Layer 5 of a small transformer language model trained on English Wikipedia (15 layers, counted from 0, width 64). Numbers have three digits each and are written without spaces.
In attention head 0, each number of a token's query is one row of weights dot the token's vector x. The head spreads its attention over the tokens so far by the softmax of query dot key.

Query weights of the head. A number n stands for (n - 500) times 0.0015.
q0: 458471595559348572361509396496488558453355492548429631534466509404512508380671516414553679429409689485492668457503606600416519557557398477460514561613456597526497288536451373370636390521457500
q1: 613487434509561507383521489554316572383521389597489495432583462451412533560532323497522530447470465589642621589404537539389505642515439545501488505589405567609429523538492281540476504549568470
q2: 530431509512402466358455501528421638365416406585426283567656467569440547652442401499467535403499553445492570504640637535347493509568550514407503565609601536509469437406601477513534396596500467
q3: 562503555667523674524498402592157714334335686577399453531796629340332428513669249426324480354677586189534540600311586519561602489492396621687530566478665515350493420331293413417646651631678318
q4: 517502330526596465493410501470791399683654445415506473537369397605542552594462504363567580550414376731309587543477363705466638558439453413467608229388586687574658488531641384453331496205257704
q5: 567347550395578496347459602760263712302377517510352390707587541246385569754396426578377467498567588206514494538395722463470496385636472584579629763471554548477319412350543395381481530578550392
q6: 367573379549394445540684360476431564474546603445477613238465532405539492245482651501504487619578508485412456572460327539792526296382506437621498646592442324432577561533455749489479508479510563
q7: 348448489613447588424490509479378530373353537495492792569553472251506684673528355470436372498679565461426469460333567427489455456513565448460478723552474441562452658493395696561764627588543449
q8: 603464531466370462543587471426393537427536640532578561412279412553359447420558319573572427543574531453386538561347513397701332628572558349593364681364536332438646463461369637491685608824543372
q9: 345491402538389605633429643604406623461370287613385514518524535584453455537474485585465490414444547487417483575465602529562465449470469465585638365519544490413308441475585429422675551558515692
q10: 469642516639452450444500452544438569545545604582520575564558383503406390527453503398477586673462542582583620640366522461563340403485418419482442571472404390470383504471550468639440406471562673
q11: 493386511416493563534352441319494539632560577538549477418327591476637681537439520605484485394459514593425513512371459480428499629452484490572567605537517426472396517537491417578359593726528534
q12: 632385525426517530547677455417518323442630561474549777441516458584349383254380581416451449587619512473593535502469507603653554468598382280565388580565511439531703466459615597314558372639605448
q13: 548612517447464490550379399417673518400464416576587488652471419470545489553606582423452574566721535487495553386527449374615488460572610551470447538475487578345487527535390443469392561411437565
q14: 365623557359625402577581524280574494521520410249503353668563349563826575614518474458683479374360456723549408542525577346220632609485615562386737288497515588658303567492369547454299504303420639
q15: 345461476790590617607537389481431404408446696524440879261486542602363455010327485581467529671559515532517413474459250438645325531338493191624356714456488363274714598472441740682702384587719386
q16: 572433578461561464431395496608437522474423519541455564525672584547566521549526494560372426458689386439497499455445361622531523463646571439427475594477364435417530385437415501607463493660461532
q17: 530442488748434680665405410450347364291491571402465694290375749528425522228439561662432462641615641564471363565528534578540497558397472450650202387320523390490548613418416685486603540605582635
q18: 758264641516485437478502473850219981333188481565464424582736407343410592701662173611169548286794612326501533383366810366471536400658365632632621595439571425414431400239584325623459603587522420
q19: 562444281460516714359412549406590398679505480523615412515565490518418474503586440440700586406379484713501460459637409474666578465680337417412510370591448465696532382522659509328453381347522576
q20: 438614750369485279416539614734551519628481247471399173776631381496365404657476415506459638269539519606423624647734581454434684381678384677458749447417695640651392372367680099401271403522402459
q21: 509383557566570446508565461349563367388543640559442760445553561498608580307511668520528544602567618318454527548577121555590437623485418242560261495512400388455586678388441655610679293543514541
q22: 718446479634477584549543621483345491301370406713393476322369487464424623435584540425415456627601488510570596510430402442561555462396421382404361602513402530496508678473516659401624547528497579
q23: 473593424403621581587486363555602502522593473375367397536262452501675463423417487347562449477428347529329418591654426471533531561521681507362492563488517422553356528573506526552583584481477630
q24: 397518407461435591577419526382761225497684415425578580320248339473668431381549519480751741550436405613369534443734390610635463423570612433345505382488420466560547388514523579659373449357475710
q25: 464463404504505537611551359447486401431497525522493478494472559493669640447455524523601350519513496536512349482426495463506514445500639511699431414464381443369552372471478564653611598545513593
q26: 511550475385607436549492415478493452605484489573521480390461460566578428398470421391460413515547485611536555476526387654506643447673681500533544541502580491423359429436397632572489604600363513
q27: 581525645494570425436315630733398597603401490566344410657500533332577595791476447369550580409654437443514503522594670437399505369322319633421514348627591688500390344494473408547591522512512348
q28: 543460595648509519502477538413328700351453697573423535353616573369311522427502479818225483411813718266525618509111549402589388584526473443641391686647502217289399617294604569693813519709376302
q29: 600555437675489460492516560518595513536594459286512504460426463550577316430438586548438370509453570587469585566546481444558523362351427413594410563547349661540563467575418609656540478387485449
q30: 587433532383406524503377587586450686366460505561504488508631584337428529667499585590478458318629643292543576411460491339348492384459423679526622514537424549542468471201477371622375703585632382
q31: 308486579307513502481500529543750487658553463398530392521460483581569239496571337487670470588435395737374567407687456473362492660536656640453689447432536566545489469562508513425383504456407640

Each question shows a short text with each token's key, already scaled and adjusted for position as the last token sees it. A number n stands for (n - 500) times 0.0033.

Then comes the last token's vector x. A number n stands for (n - 500) times 0.0083.

0 "|": 385359335557357372734613696516430615487434410793550745450298094669571537523670590356728524471453
1 " France": 434390370608350372773662701473438494598388311836510725422370067698628517496639534379755573410360
2 " (": 443386355600325372769644715491516510572414321852544715466362063715624522507618546354775573408368
3 "S": 465398386628270364788594740515445538614379296847511754422403098673624523501642521347758553396381
4 "N": 455394393624302385757602736513435514625380269850498748444393095686651533490651503387752551384362
x: 590616506420302317537311688590245551452452603475599252411738568388450466745652318626320597798408446295634634348599548390510448683530699720506316595479373369490302404280427584524450583683608506
Which token does the last token look at most? 2 " ("

0 "ted": 391354335560362362739601699518425611499431402793542743428303093675587551535661591355722534457467
1 " from": 426349364590302345755627710504472542561411356871514747380342066750628515542634572375758546403362
2 " T": 407395385574314357790635727475489532621393310835511756430386130718652545530628525353776542410368
3 "id": 439399383607292368746603723435504499639403323861530751422390086726640512526636559380725579394369
4 "al": 437383371605300370788603691470479500623375289868524749415387081721645521509613539368767570398388
x: 671594621394266425518467692578180531471522717563509034405571532381446401681640411627263656525432507213591582369686566384498365665548610712461318431422478423449360400428558654543450626788582502
Which token does the last token look at most? 2 " T"

0 "ent": 388354334557367364739594704517427606500429400791547743432301103672586556537666597353725533456471
1 "er": 441392357621329322765591715503478501579387343852497764387368084729651535553630544344751580399387
2 " Division": 462405379640328372792609703463457493624362332845520727434402100711633548521627557355746572398397
3 "==\n\n": 445365350620330373754620672486470532575456342838538758436306046736638498507644553358800538420374
4 "|": 451393368627324385775635687512512541580403322879550770452325075729614485485647536347786522426372
x: 545543594494339354588261632530277522429426715649557309370684693382630528726476348615301608634480363296633632147603568347552335709519699714440426394356456482480278449512502606490414572734542497
Which two tokens does the last token look at most, in order? 4 "|", 3 "==\n\n"

0 ",": 389350330560357361741602699517420609501430401803546752439294096678580538524661595352733537463459
1 " in": 408342366600295343759629692482452551572409339874529763392364095743632518516619584371751551407359
2 " which": 429385391627310351760592699487490567593424330867515762396337092732595483507628542358775576390342
3 " only": 406370391622340351748592722498496553608406312854520774405374092740635479501623534386801580398342
4 " a": 434369390617314373766613706503499555621385284857537777418404101725629495488606545378818562397365
x: 533607660456286455483373574578200473531389620604581222492658586354541527739603491633175695561314361205691623329557505377482230654523589749452416466437499434418346440479473678612418630764593500
Which token does the last token look at most, and with what share of its attention? 4 " a", with about 40%

0 "ution": 411356340572366371744598699525422598513419392798543747443299100674588553531660587354728540455467
1 ".\n\n": 463365359626316359758609693496461541584439334858544779438327033743642495509627558340768557408387
2 "R": 440393381627297350771587753510442547627369311850511764421376092696626534488625520363762546385392
3 "ich": 453400367619294371764611733489470550625386317862504768410357096717633511476615520361772602388344
4 "ard": 440374355616314371787607694490486510613355305865511758441372072733633507461622527372800604403374
x: 624624646387268367450452675540241541405434672446612024364628575394458464636596416597412663542470438203590602294590576448449356723548587741462358458445518469356325460484474625515526647828689522
Which token does the last token look at most? 2 "R"

0 "es": 395354334558367361741597704516424607501430403790544746432302101673586555536662597349721536452472
1 " that": 441362379629335338767577694530484561585418340847513777380346112716597513514645526363749580387359
2 " only": 416370385614358342744589722503492552602398328842513775397378099727632497520625531388785588393359
3 " he": 421404375622326387744576728527498538601403285851507762402367118713634534519612521363772595385365
4 " could": 457360378636321387772585710513491559585421325861505756423350150706619508475635553345795597387391
x: 487608632536266343417362659586237523573407689587621231377639569428430586684571272557355613589422408038696582284571513434413313564626514893421384430555486445461369560471573616539503587642560605
Which token does the last token look at most? 4 " could"

0 "it": 391352332561368362738594705520422602508424404791544745436304109669585561531663595348721538455475
1 " to": 426343363600303339748608733513475556557416362872498759391353108727611539546634562349764556392395
2 " the": 444376360587323363755628695483500557590382338868525760393358055718620514502625540365776555393375
3 " series": 436380398600331370747620674520460516611397268864523761405373106734613520527638536373779557418363
4 ",": 441377364633305335752588661503491513560413311889531772418335054735623479491660541384791576420363
x: 495591608498327467523408713573235591450475721555602210424636671387532380678613283619358553626441455116596692316479554447449298761598576820436315375354508427469340504466490641457365553712583567
Which token does the last token look at most? 4 ","

0 "0": 394356324572358360737605706519428596511427401802550757445297098680583550517666591348722535456460
1 "0": 423371340639350324739616716523482488602400319845526810402365096726622538505635524340728559387398
2 ".\n\n": 446375346622308365743627692498462540578453348846549781441320027747638500493641560344767548416378
3 "==": 459388355612306350744630683472474547605427325862572762451318070727623514460622571339790541389391
4 "P": 428398385637287361758576718498414536629358283868522777459367098704624532483619524369774547397378
x: 559689605384312388560350732587252480472403745461596287357723574378520474773687369611339511757431426379614611288511500345464408655613629669420312513481526346378291431381487444540416615817587514
Which token does the last token look at most? 3 "=="

0 " also": 385348334555358364738595701513424612505433399798548745430299099674583544528661600345737535456463
1 " att": 401355376601346328774521731499482550648410297848521759436375205688585494514637570325801607432374
2 "em": 411397366634345366761541672475452516635350296886508776442366108732617521512590551335774562407419
3 "pt": 405378388610352338767567729496488521626410290854516787412344111711636531513592549321818562394410
4 "ed": 421356374651346344772549688515480510606401307877506782436343084717654514525588554356798560411407
x: 601701712464338355505375609492310594489421739465580078401682556385436372580608368673316661577529483185770566302566548482437353669587540715476393394465493433481379400547501508448430594853558426
Which token does the last token look at most? 1 " att"

0 "ight": 404351333569366367743593701523426603513422394799542753437301106677588553525659590354728541452465
1 " one": 430371370639356360764593668523491535604383300852545779410394120727613531498630555388774565402367
2 " another": 437378368628356379752621670526490535598386295854532772404383081707622495489631535406795575393349
3 " (": 440401369611313385752618709499534502593415280871561732470361074744633506513607561360790553399378
4 "se": 408410382626312361748567732501500516613393250833525784433401097708627501510626512370807592398376
x: 609636679448282340435453646634346524494476668559676184456620578387378521595599389590287680569477292232586606358611599339392394646506615747425402589407537377333247407440471641479396620856628554
Which token does the last token look at most? 3 " ("

0 " with": 380348330550359356737600702512422611495437408793545742421302094673582551535666600347721532457468
1 " differ": 407358381611377331776560706468477548628391302841548737433360115718626515478652598335783585385382
2 "ing": 416358357625336332779555693519497510596387307865517771408350090720641509522596561355786568389403
3 " rel": 417371394608359360772531737472470518677359268852526709430362140702607516483578581313823569400396
4 "ig": 431370374655339362761542702489472496665379303891510764427343099735636511504584561350793566394404
x: 625586574430257382567406610492192561511491726475591083365687579444422371584639424662335639577584425298652548273652592427568372686614611723403411491400547412448286448464575399464406644865515441
Which token does the last token look at most? 3 " rel"

0 "ad": 391353335556362364740598709516424606503428402794542742432307104669590561536669591352716539455470
1 "ly": 406369367593315334758578719484474539573397352862498761396368077715633526537625540362754617386386
2 " Qu": 398395366598352375789593730487475516624359318838514698424361157726637555509642544363763565385380
3 "ar": 435376373611310363818578700501493509618382305838516772401405111704663530524645535354767603406400
4 "re": 446404382636311364778569732468480498610384280836523754418418085734656561554618518363757586374387
x: 655690714444198369461445644539239595444548711431630195445693631467318519664556380596298640618445378279513630318619608313430380637438579725477351548458475463415333427403532660405456583818557540
Which token does the last token look at most, and with what share of its attention? 2 " Qu", with about 30%

0 "3": 391355325566356360738604707516426594509431404798549753442298097677586552520668590347716536457462
1 "3": 425372340642328324752607729498473475592399339860514789395336090724624541513629528335722577387395
2 " |\n": 424388330609333357764610658539498521582401349843534768459355066740650510504663535356734581409367
3 "|": 452399343621332369761649696519511537578405355873542778439332060723619505488657536344760529405374
4 " ": 400364347620325356781615714474475523590407295841549768425351070746610501483622520355758546414369
x: 538637608460223353543365645491265475423498667598666332361639570410534380737539271678257656682418427279614599325555599353506372674492648820407348429453485500340367448477441609548445496850606530
Which token does the last token look at most? 3 "|"

0 "1": 389356326567355365739602706516428597507434405796549753449292104675580548517667590351722534462460
1 "9": 421379345634343328750612735496481489597408326829517803399334084708625532504628518335727569384388
2 " |": 435384338634323341752626685515488520574392370873526802435354089737639521492658548359743573407369
3 " +": 425387330672355373771634712485471531606397344827527778445393081724664523496616539385726546386334
4 "6": 428388341649327341745629726483489481596408321852506805412344083719626494487623517340735578403372
x: 521582572468196361530385667521237508508539627563608217441692489436514524562602396585309544635580390209661696394647574367471375707496677752497259406345431415416313441470451593542442573899653446
Which token does the last token look at most? 0 "1"

0 " the": 384350333551354365735599704513427613499432401796546745427303094673582550534666594353722531461463
1 " h": 402374371594331351760575745507468556628398298857518757434368150680641541536597571350736568409382
2 "ates": 407376371641323378762588693507466502593407321847522764392359077729656517523598565360734571378395
3 " of": 424348356614299348755602727501471526586418318886523773390334066729649515515637558373770553398373
4 " the": 438387369593313375752625707483504556600387316879531766407348057724634506494619543360788550395373
x: 508592657510295444523344647509245519414326700574560193464686574385533531683569474571239697548359436163670638296600442389519348638589688748497381333410483452418361442484513638526395665770632505
Which token does the last token look at most? 0 " the"

0 "conom": 413353338569378372737588695524420608512422395787542744440305118666577557531657588352716540452475
1 "ics": 510385357621348364758584682546446535590378299842501776421384071689644540522620541355733577396401
2 ",": 466373349645332330751589665511469517562395330884525773425346059718621494499644537382759586401376
3 " l": 436376382608341353774549711502454536643365284861518739466388139696620521494582548335787592417393
4 "anguage": 470371378631336407763623689495446503636376290879522756426355097723622515487600551370770573385375
x: 619546597388241377603396612578142519521498802553619172431663532499396458574624448567315655593490527215605552283551592435460406745583653804372400388424471426362248340399559576539535622669610513
Which token does the last token look at most? 3 " l"

0 " C": 386358339551352377747603710511425598509431392792548741451299110668594553529671584359722541470456
1 ".": 443396362626313344776608691492468544587397326866517771395351084729639518512647522331735547436377
2 " L": 410400364579319372794597708493452513624388297828497742440376114692667537492609512354761591426370
3 "ien": 447383374614318388769631748475483488632425300832521751417383100721642519506626526350734567396386
4 "au": 433388371632330388775615726473482459631375295858519742442389117727668540493637542364744581390385
x: 635508658380255347549377678553133530461565603464572093445708557451378483603600408601337658555471423173522667343629668420493389667435649796511265533486477468522335429426469666520485544697655510
Which token does the last token look at most, and with what share of its attention? 2 " L", with about 30%

0 " |": 388354332563361362740605695517426607501423408799548753451298100677579540519663592350730535466454
1 " Sp": 392413347596332361795590727475455493630350306841528707442390137672622512508643544361761592425362
2 "art": 419404393587292349788599701467465524626386305822525756423408092707644531522621533349754570393370
3 "ak": 418372374624315372793598717509449502636374323843518765413407095721658513502635536355775571394385
4 " V": 425389382608340392773610751468434486655359295853508730477407139715649538491659519377770556405370
x: 561533537371289398513354673551138497472448651494557298328728609433530343745674384603301655704399507308592562265661559424452524717534643773502226584514526526354244485413512549562422489696597416
Which two tokens does the last token look at most, in order? 4 " V", 0 " |"

0 "ot": 398354335563370366740595705525423602508421399794543746438303111668588561532665590354719542451472
1 " ": 422352349619354348776593717487468518591389310835542765425378098721615530514620527345729554380403
2 "1": 424372347639333316763591735485506501588401334843514799397347124731623526521625517340721571374391
3 "0": 430375350636351329748607716517492478606400297848526802403367101732632536520636515343727568385402
4 "0": 439382347643351335743612717525497470611397295849527803405369102737637542513637509350725569385399
x: 550661635492217407519378624553222441421513673488598307475704534450393463596634345605311523624496422216696644300653526350397373751534652771484293438340453448515378399399431573615506591834657457
Which token does the last token look at most? 0 "ot"

0 " record": 386351332560363364739597700519422605508425399797546749438302104674586553525662595346732533458466
1 "ing": 412356341611340339783591687530488506577383329855515766411356085714649535517620545367765573402393
2 ",": 425375348625319321752592669505478518551406332885525776407335055725622494494657548373779577413374
3 " stud": 433366364623331366763595688466458524635408280886500738434351145732613514461619553338788575415362
4 "io": 453362347653338377767604713503482513608382295857495798422371089729653518486604523365798580382377
x: 529602660427280359592353626599195543520478660547672137404730612475403456619668395556404606588506420133594668283572589461418278710506660657469384438505529487441318384359442587406491597790633515
Which token does the last token look at most? 3 " stud"

0 "s": 396356334561364363744596706521419601507423399797544750441301104673592554533659592348724539454472
1 "erv": 444374350610347372770576725504458523635360316847512775405378094716615557486631531333746575399398
2 "ation": 459377356630322355792606699506467533587374340853518801404369081716641548529609550356753578409400
3 " which": 469384389643321356757588715509482554599400332871507763409343095724604509510624532354776583378366
4 " has": 491368394631309359757558708502467541628425309854521729430333091723641491478615551349798608376363
x: 528682582532280402561315604451270632610432692473623226504658665410463527661526274532300638681359454116624527314559523412372358669615446856414388457466447359468338505423538636529526677731591510
Which token does the last token look at most, and with what share of its attention? 4 " has", with about 40%

0 " the": 384350333551354365735599704513427613499432401796546745427303094673582550534666594353722531461463
1 " f": 400363351600322333753560775474480552643381305853528760429391140690618521511630573370758579410372
2 "act": 390388376584344358736588692466469491643405280857515786434360096690651546509594531358755578402399
3 " that": 430374394645321344752554706526501543610420321862524776404340131720601506494640531358764574389359
4 " there": 452387398664344369743569730541481522594448274855537775447352118705632519503663559353730563368363
x: 493524682594381306494326751517294572538509705503574277433672648368353551612515381609318613604493433205701651328482523284380392632536603956371410453491390310554327517437461618524490529670637498
Which two tokens does the last token look at most, in order? 4 " there", 3 " that"

0 " ": 375352333555351362742596705507426607506434401797551751448292102673577540522661598345735530466459
1 "1": 402367345638326308758589734483495519583411349840515805394337124723612514503622529333729562383384
2 "3": 411374348642327322752595726488477476590410332861512789398323097721619523510621530332735576394395
3 " |": 425383346632316337756621686510490523576394367875525804428353093741644517490654549352752572408366
4 " ": 400367348629333354779604716473469516599403303838544769430363084740614502478606526344751545396370
x: 528631631456203328553377627474280458421513648580666329365657570438505370718539296687245660705437436271621609336558581377490374668510633832412337419458514515308390442477428610551444543829599495
Which token does the last token look at most, and with what share of its attention? 0 " ", with about 50%

0 "9": 392354323569361358736600706517426597508431408795548753442297100676580553520666592347715535455466
1 "9": 427378341637351321747611735499480489596400329831516802396341082711623538507625518333722571377392
2 "3": 440383334653338327740605727505480464597393337860512786403339095728622542508624518343718582384399
3 ").": 463397358648327358751643693506473539593414345851523771416345070731623509487639531339751562411389
4 " In": 413390379630309373770636711486459500582389299863530742435361103724660546505623541392754586387376
x: 534683710386225420567342714520185491469378804500618275369762583417535497682545453660337586527347434313613627341473612442369351614565622747409225469534475497377386493461569638466393579739544485
Which token does the last token look at most, and with what share of its attention? 4 " In", with about 40%

0 "8": 396356324568361362737602704519427595506430408793546750444297102675580552521667590350713537457464
1 " |": 434377341631328331756624684508485524571389373873525798425359084738636520501654554352739572398370
2 " O": 413370358610325364788637716478458509650401314806514762444402115696670560512597529368757550414367
3 "l": 420411356601307349756601727495463510639386324847515757419390106719660536496631523335752560404370
4 "im": 412396350637334379761576728532483512622364295848499779421390097709643545495637505363743611400378
x: 542597635442259348460498671598178450468483692533652100383676569414412443651576444589367681520551335342603632309636546367523387743501625763386266571506481375507352462385505576443466655822531482
Which token does the last token look at most, and with what share of its attention? 2 " O", with about 40%

0 " top": 381350331556361361740597700512425608506431402794547748430305101674585554530663596347725533458465
1 " ": 401349351616347337781584718475469519596395307836546770416377092729611521511614535335735546383399
2 "3": 413368355632329317760588723480484472590408322863517784392332096725621527528620533324731574389402
3 " of": 421345346608295338762619726494470518590417340873522768381344061733646528510639552369754556400362
4 " the": 433384358590314362760638704482507544603382338868528764400359056727631515486624534357777556397363
x: 532599644495290440511357646528253516390329659571572225443696558397532524655574491558248684564350449162678627272578436377525326651598683757497352328423491465424374442491498658530424693772658481
Which token does the last token look at most, and with what share of its attention? 0 " top", with about 30%

0 "0": 394356324572358360737605706519428596511427401802550757445297098680583550517666591348722535456460
1 " |": 432375341633324331755623686510484527573388371876525802426358083738634519498652556349745570400369
2 " O": 412369358613320364787637716479459507652399312811515766443402112699669557509595530367762549415365
3 "m": 395424338616327362752592715499482493616353313869511760433380103723671517497618531352746585412385
4 "l": 425410358611303351761595731496464507646382320855516762425390107723658536492624526334765560398370
x: 605613531459237336534398692605303573418521609514577070409664668356475431701569292638281612585427427391637565357681522363549398611496611761415319558461437379406416407410593621514507650850592361
Which two tokens does the last token look at most, in order? 2 " O", 0 "0"

0 "5": 397356326571357362740604707517429593510430401800547753445298098679583549519668588349720538457458
1 ",": 424382340628312319746606666498473523553415356865522775401340047721627495483661544372744579412353
2 " as": 437354364620322382768669678494451537595419317844523740362356054761638488486602526371767555421351
3 " well": 428389373618344358723588698500478547610408281872532771451371098717634494482664547391778610383332
4 " as": 448359369652325393763648675507462527614415287862529743375347065768635473473590533370808541411357
x: 533653629529293366597374579524155614439369740544686200460629632484491482607608283653350602598351393194574628300531559451431201698558585785391408412529472514424391416460537599603376573764576523
Which two tokens does the last token look at most, in order? 4 " as", 0 "5"

0 " |": 388354332563361362740605695517426607501423408799548753451298100677579540519663592350730535466454
1 " In": 394379375618320350773631701476455508568388319846523740420373099711649544520625553376751586383367
2 "k": 401416375581319349745601735479462529608370334843509744406396090736649508494635522342771586388362
3 "er": 445403365633310336774603717492481496587394324853501760402373078741662517538629530345769578409356
4 " Z": 450406387594338388781623783497449523668377288824498717449418123688655522514638511355770561408352
x: 548481531552381287589415639654281521517464643496583203370660648421514419752669441618315678686340422306587556233627493364437383697521626764536215620531531448426248463335427541479484475734648475
Which token does the last token look at most, and with what share of its attention? 0 " |", with about 40%

0 "ase": 411354335572366366744602698527424598509417393803539747437303097677587553530657586360726546448464
1 " of": 465341346619326343752621716512459534576394344874512759398345065718629526513631544384753572388379
2 " D": 417389377586345349781616729492451506608373294838507725425373090711662527508636514364785565413381
3 "ra": 431360364634317373795590713509488507645395274841495777400400109709651535518585512360756581418403
4 "ke": 431403378620318370780616753500508498621379308841529742398388119745659533520625534364775570389380
x: 654568568470254355471369660649348638419514632531611134458695609449372540583567319660409621591386456190559593205599596380386372634522655818414345515479426465382462434429454609425557592809653494
Which token does the last token look at most, and with what share of its attention? 2 " D", with about 30%

0 "rib": 392355333566366361739589712515420605515429399794547750444294112668585557526657596340722534456476
1 "is": 458360358611322336752585700479462531619390354846505764405369087724625519480610551338753591379396
2 "l": 443392356622331336760569729506443530636369335860506762419380115712631547500607543331765564384406
3 "av": 447381338632333375783569721478479509646337346844507744424379126712612543475614542330772604385406
4 "ec": 478382355677334378782588697472437516652365336872500772445365120723638558488577547339746568386401
x: 527609591479172365559370664517178558507537683449613138369715550486405380732653367630322539631514511280658552365649481316521292624547619674449286424517569466467358403479628462456556672813515513
Which two tokens does the last token look at most, in order? 0 "rib", 4 "ec"

0 "duction": 399355330564367362739602702519422603503428403793545746434304100672588558529663589351720539452470
1 ",": 432370338618322318759607672500468526548404346877522773401337048724626502501658542367753584411371
2 " addition": 423385373634351347770544700493464497602392258859530754444366118698618538506624536368762615384368
3 "al": 452381358632316357776597685490463511622356314876514752412380078715627522489597544357781568386402
4 " pro": 435356391636327353775575717479472530651377274862530760452368154730612565522577549364791562405376
x: 564663639485270486580387625525181387549461681443679276450770603464431505728602383586301594609417489210635604291471438316408246619473580830411361504528535486449313357552582526478465601849482533
Which token does the last token look at most? 4 " pro"

0 " ": 375352333555351362742596705507426607506434401797551751448292102673577540522661598345735530466459
1 "2": 413375351633319311745601732467474499594404347864519790400336113720603515510634544332727562389391
2 "8": 430381347637333317748598740492485501590414323838505799399329087709624509493634523328724577377381
3 " |": 430382344634318338755621686511488522578392367876525805431354092741644516489652547352751573407366
4 " ": 404366347632335354778603716475468515601401303839544769433364085739613501477605524344750546395370
x: 527632634454206330553377625471284457421512647578669330368659575437501365721535295685246660705437442273624610338559578377486370671510630834414334414461513516306387442475426606551457544829597495
Which two tokens does the last token look at most, in order? 0 " ", 4 " "

0 "um": 402355335564367366743595706521423604511421394800545750442300105673588553530661592351726541452468
1 "ph": 455412350623354345755588735505454526590359309859502788412367078682651534501641539337730600372392
2 "ant": 449376356618345361778600715512489526615388326834485772395370086694650548522575528366743570382396
3 "-s": 442392353633331366789553725536460542633364276852523750446403109679649517511603545364759600389404
4 "ound": 430393393625319381761578711468465491627376311867524753436357072722654560520583558389751586367389
x: 619690669346221382577379691494223566510493723419533158358733551398353512618558399625383727588478474279629581391546587357475469670555547776491355451371383433335369410488564558487477637817532472
Which token does the last token look at most, and with what share of its attention? 3 "-s", with about 40%

0 " sh": 374348330550361354737586705511421612509431409790547747429302111667583556531660606338722533456477
1 "it": 415360371612331332763574697491452518629396331829517777380372066709640546520603547325736573390403
2 "\"": 421393342585340329738639670499452550560407339873539784394348045737648516493639554328787549389396
3 " and": 401369340605302333758598722478464558565390349914517761396330038734605498516634560352790562411380
4 " \"": 413381366590342356757646725511495532587419293873559759435363093742654522503635551329807545401387
x: 489571607496285359558342606529214435425405772584603250451705736409619508662550383610271583574402369231581607146609504477401315647538542884455368535470475512522391381477494571531470560778591554
Which token does the last token look at most? 0 " sh"

0 "2": 389355325568352362739603707514427595510432402800550754448294100677581548516668591349723535461459
1 " |": 425374343628320330759621686505484531572393369875528800426354084738634516496654559347747569405368
2 " Z": 423406379586328374768627776492445532669383313815505728443413115684645514500634526341755554411352
3 "ag": 437417371634306381766619693480444514651366346868520770448386109731651515513641544359721574412346
4 "or": 430388366633315345790613744484495503599393327838528775428381094724656527507639540343775596385377
x: 614624677422278397502441669580224559409559762523645077401626560368428520569559506573275630506481352261599614293704586367443322612560551734423337466507500459436317526498527628403458627860568440
Which two tokens does the last token look at most, in order? 2 " Z", 0 "2"

0 "ind": 393354335558365364739597709521424605504423397795543744431306100672591562536667590353716538452470
1 "ings": 446394361587351345765587696535474521570382311826509775419376074698672545525645538351740602385397
2 " s": 415372382585311352771565746492450555637381297849540745439405134710639528530608575338774583402392
3 "ugg": 402387374612327387783564719493503534640365318858528757415356130740638527514613553369781585369377
4 "est": 443396387638324349778564711494474513654395285861510790412383102726656534538588532377777562395381
x: 625629569424292428513452664637289559534477734461544115378652521427330448611619366640320616644504470262726567317611487335432449722571578736500417437333455424352342390449539600513438620910507432
Which two tokens does the last token look at most, in order? 2 " s", 3 "ugg"

0 " World": 392355332560355369744605706513424597510427397794547744438309102669592561529669587353719539459463
1 " War": 425395382596331363785647721461458506616386324848517745420383119715645536526643545369754582403364
2 " II": 455356384592341390775630713467447500622399301837497747437385096705656527505640498391748596393379
3 "I": 465382415612315379756625732486450498621376289868499756435382108708657566523636492389750572372385
4 ".\n\n": 470371363623302395760633694499469522585449312852553774463329036746656497501645540360771559422371
x: 446617590494271329473238678529204635499451701534623229421705651460605459671573318641306585619381418208570605345554517408428408648572473825412346422404424557559327523468529576493504622867509556
Which token does the last token look at most, and with what share of its attention? 4 ".\n\n", with about 60%

0 " |\n\n": 369353326550369347736601693505423609492443424781550743434299097672577550526664606338721530459473
1 "==": 440380348584331318747617688466473550589427354848563755417342077712622545492628580324761549363410
2 "C": 429386343626304322774578715473423544607357335869499772418381092681646529480625552335733563380404
3 "ent": 399387377637336338754604705488466503604390334846516764401370063757645534536583540356751550406391
4 "er": 435398350642317319761594715499473504590383338862503768393369075745652520527620534334775573409379
x: 623646648435372381535415655529256646458532728470616061426655680387426473547577385485377579591502385218608665264592571393456333664516601727440304423501473403397396435501551627421433573918612464
Which token does the last token look at most? 2 "C"

0 "orn": 388352331555364363740595707514424604505431402788544743431309106671587563536669595349712535453471
1 "ing": 422359341603342342787589694522489507580385332845510761402362086709658547531625541374741578397395
2 " of": 449341349610309347761614728500464532581411335876513765380343059727642535527637547379753561394377
3 " September": 421398359613340372761633714482484492576397307857532750386367087742631530505646549373765551388374
4 " ": 435353360622334376797589713478486507596400276837544760428369090743612520514620511363750549395384
x: 546633644505217380506353611477216476428527660584620346401654580448490343795552289684278663699421505261630612313575593365431382685486599800429332414413471557362337456440447606520484490828581535
Which token does the last token look at most? 4 " "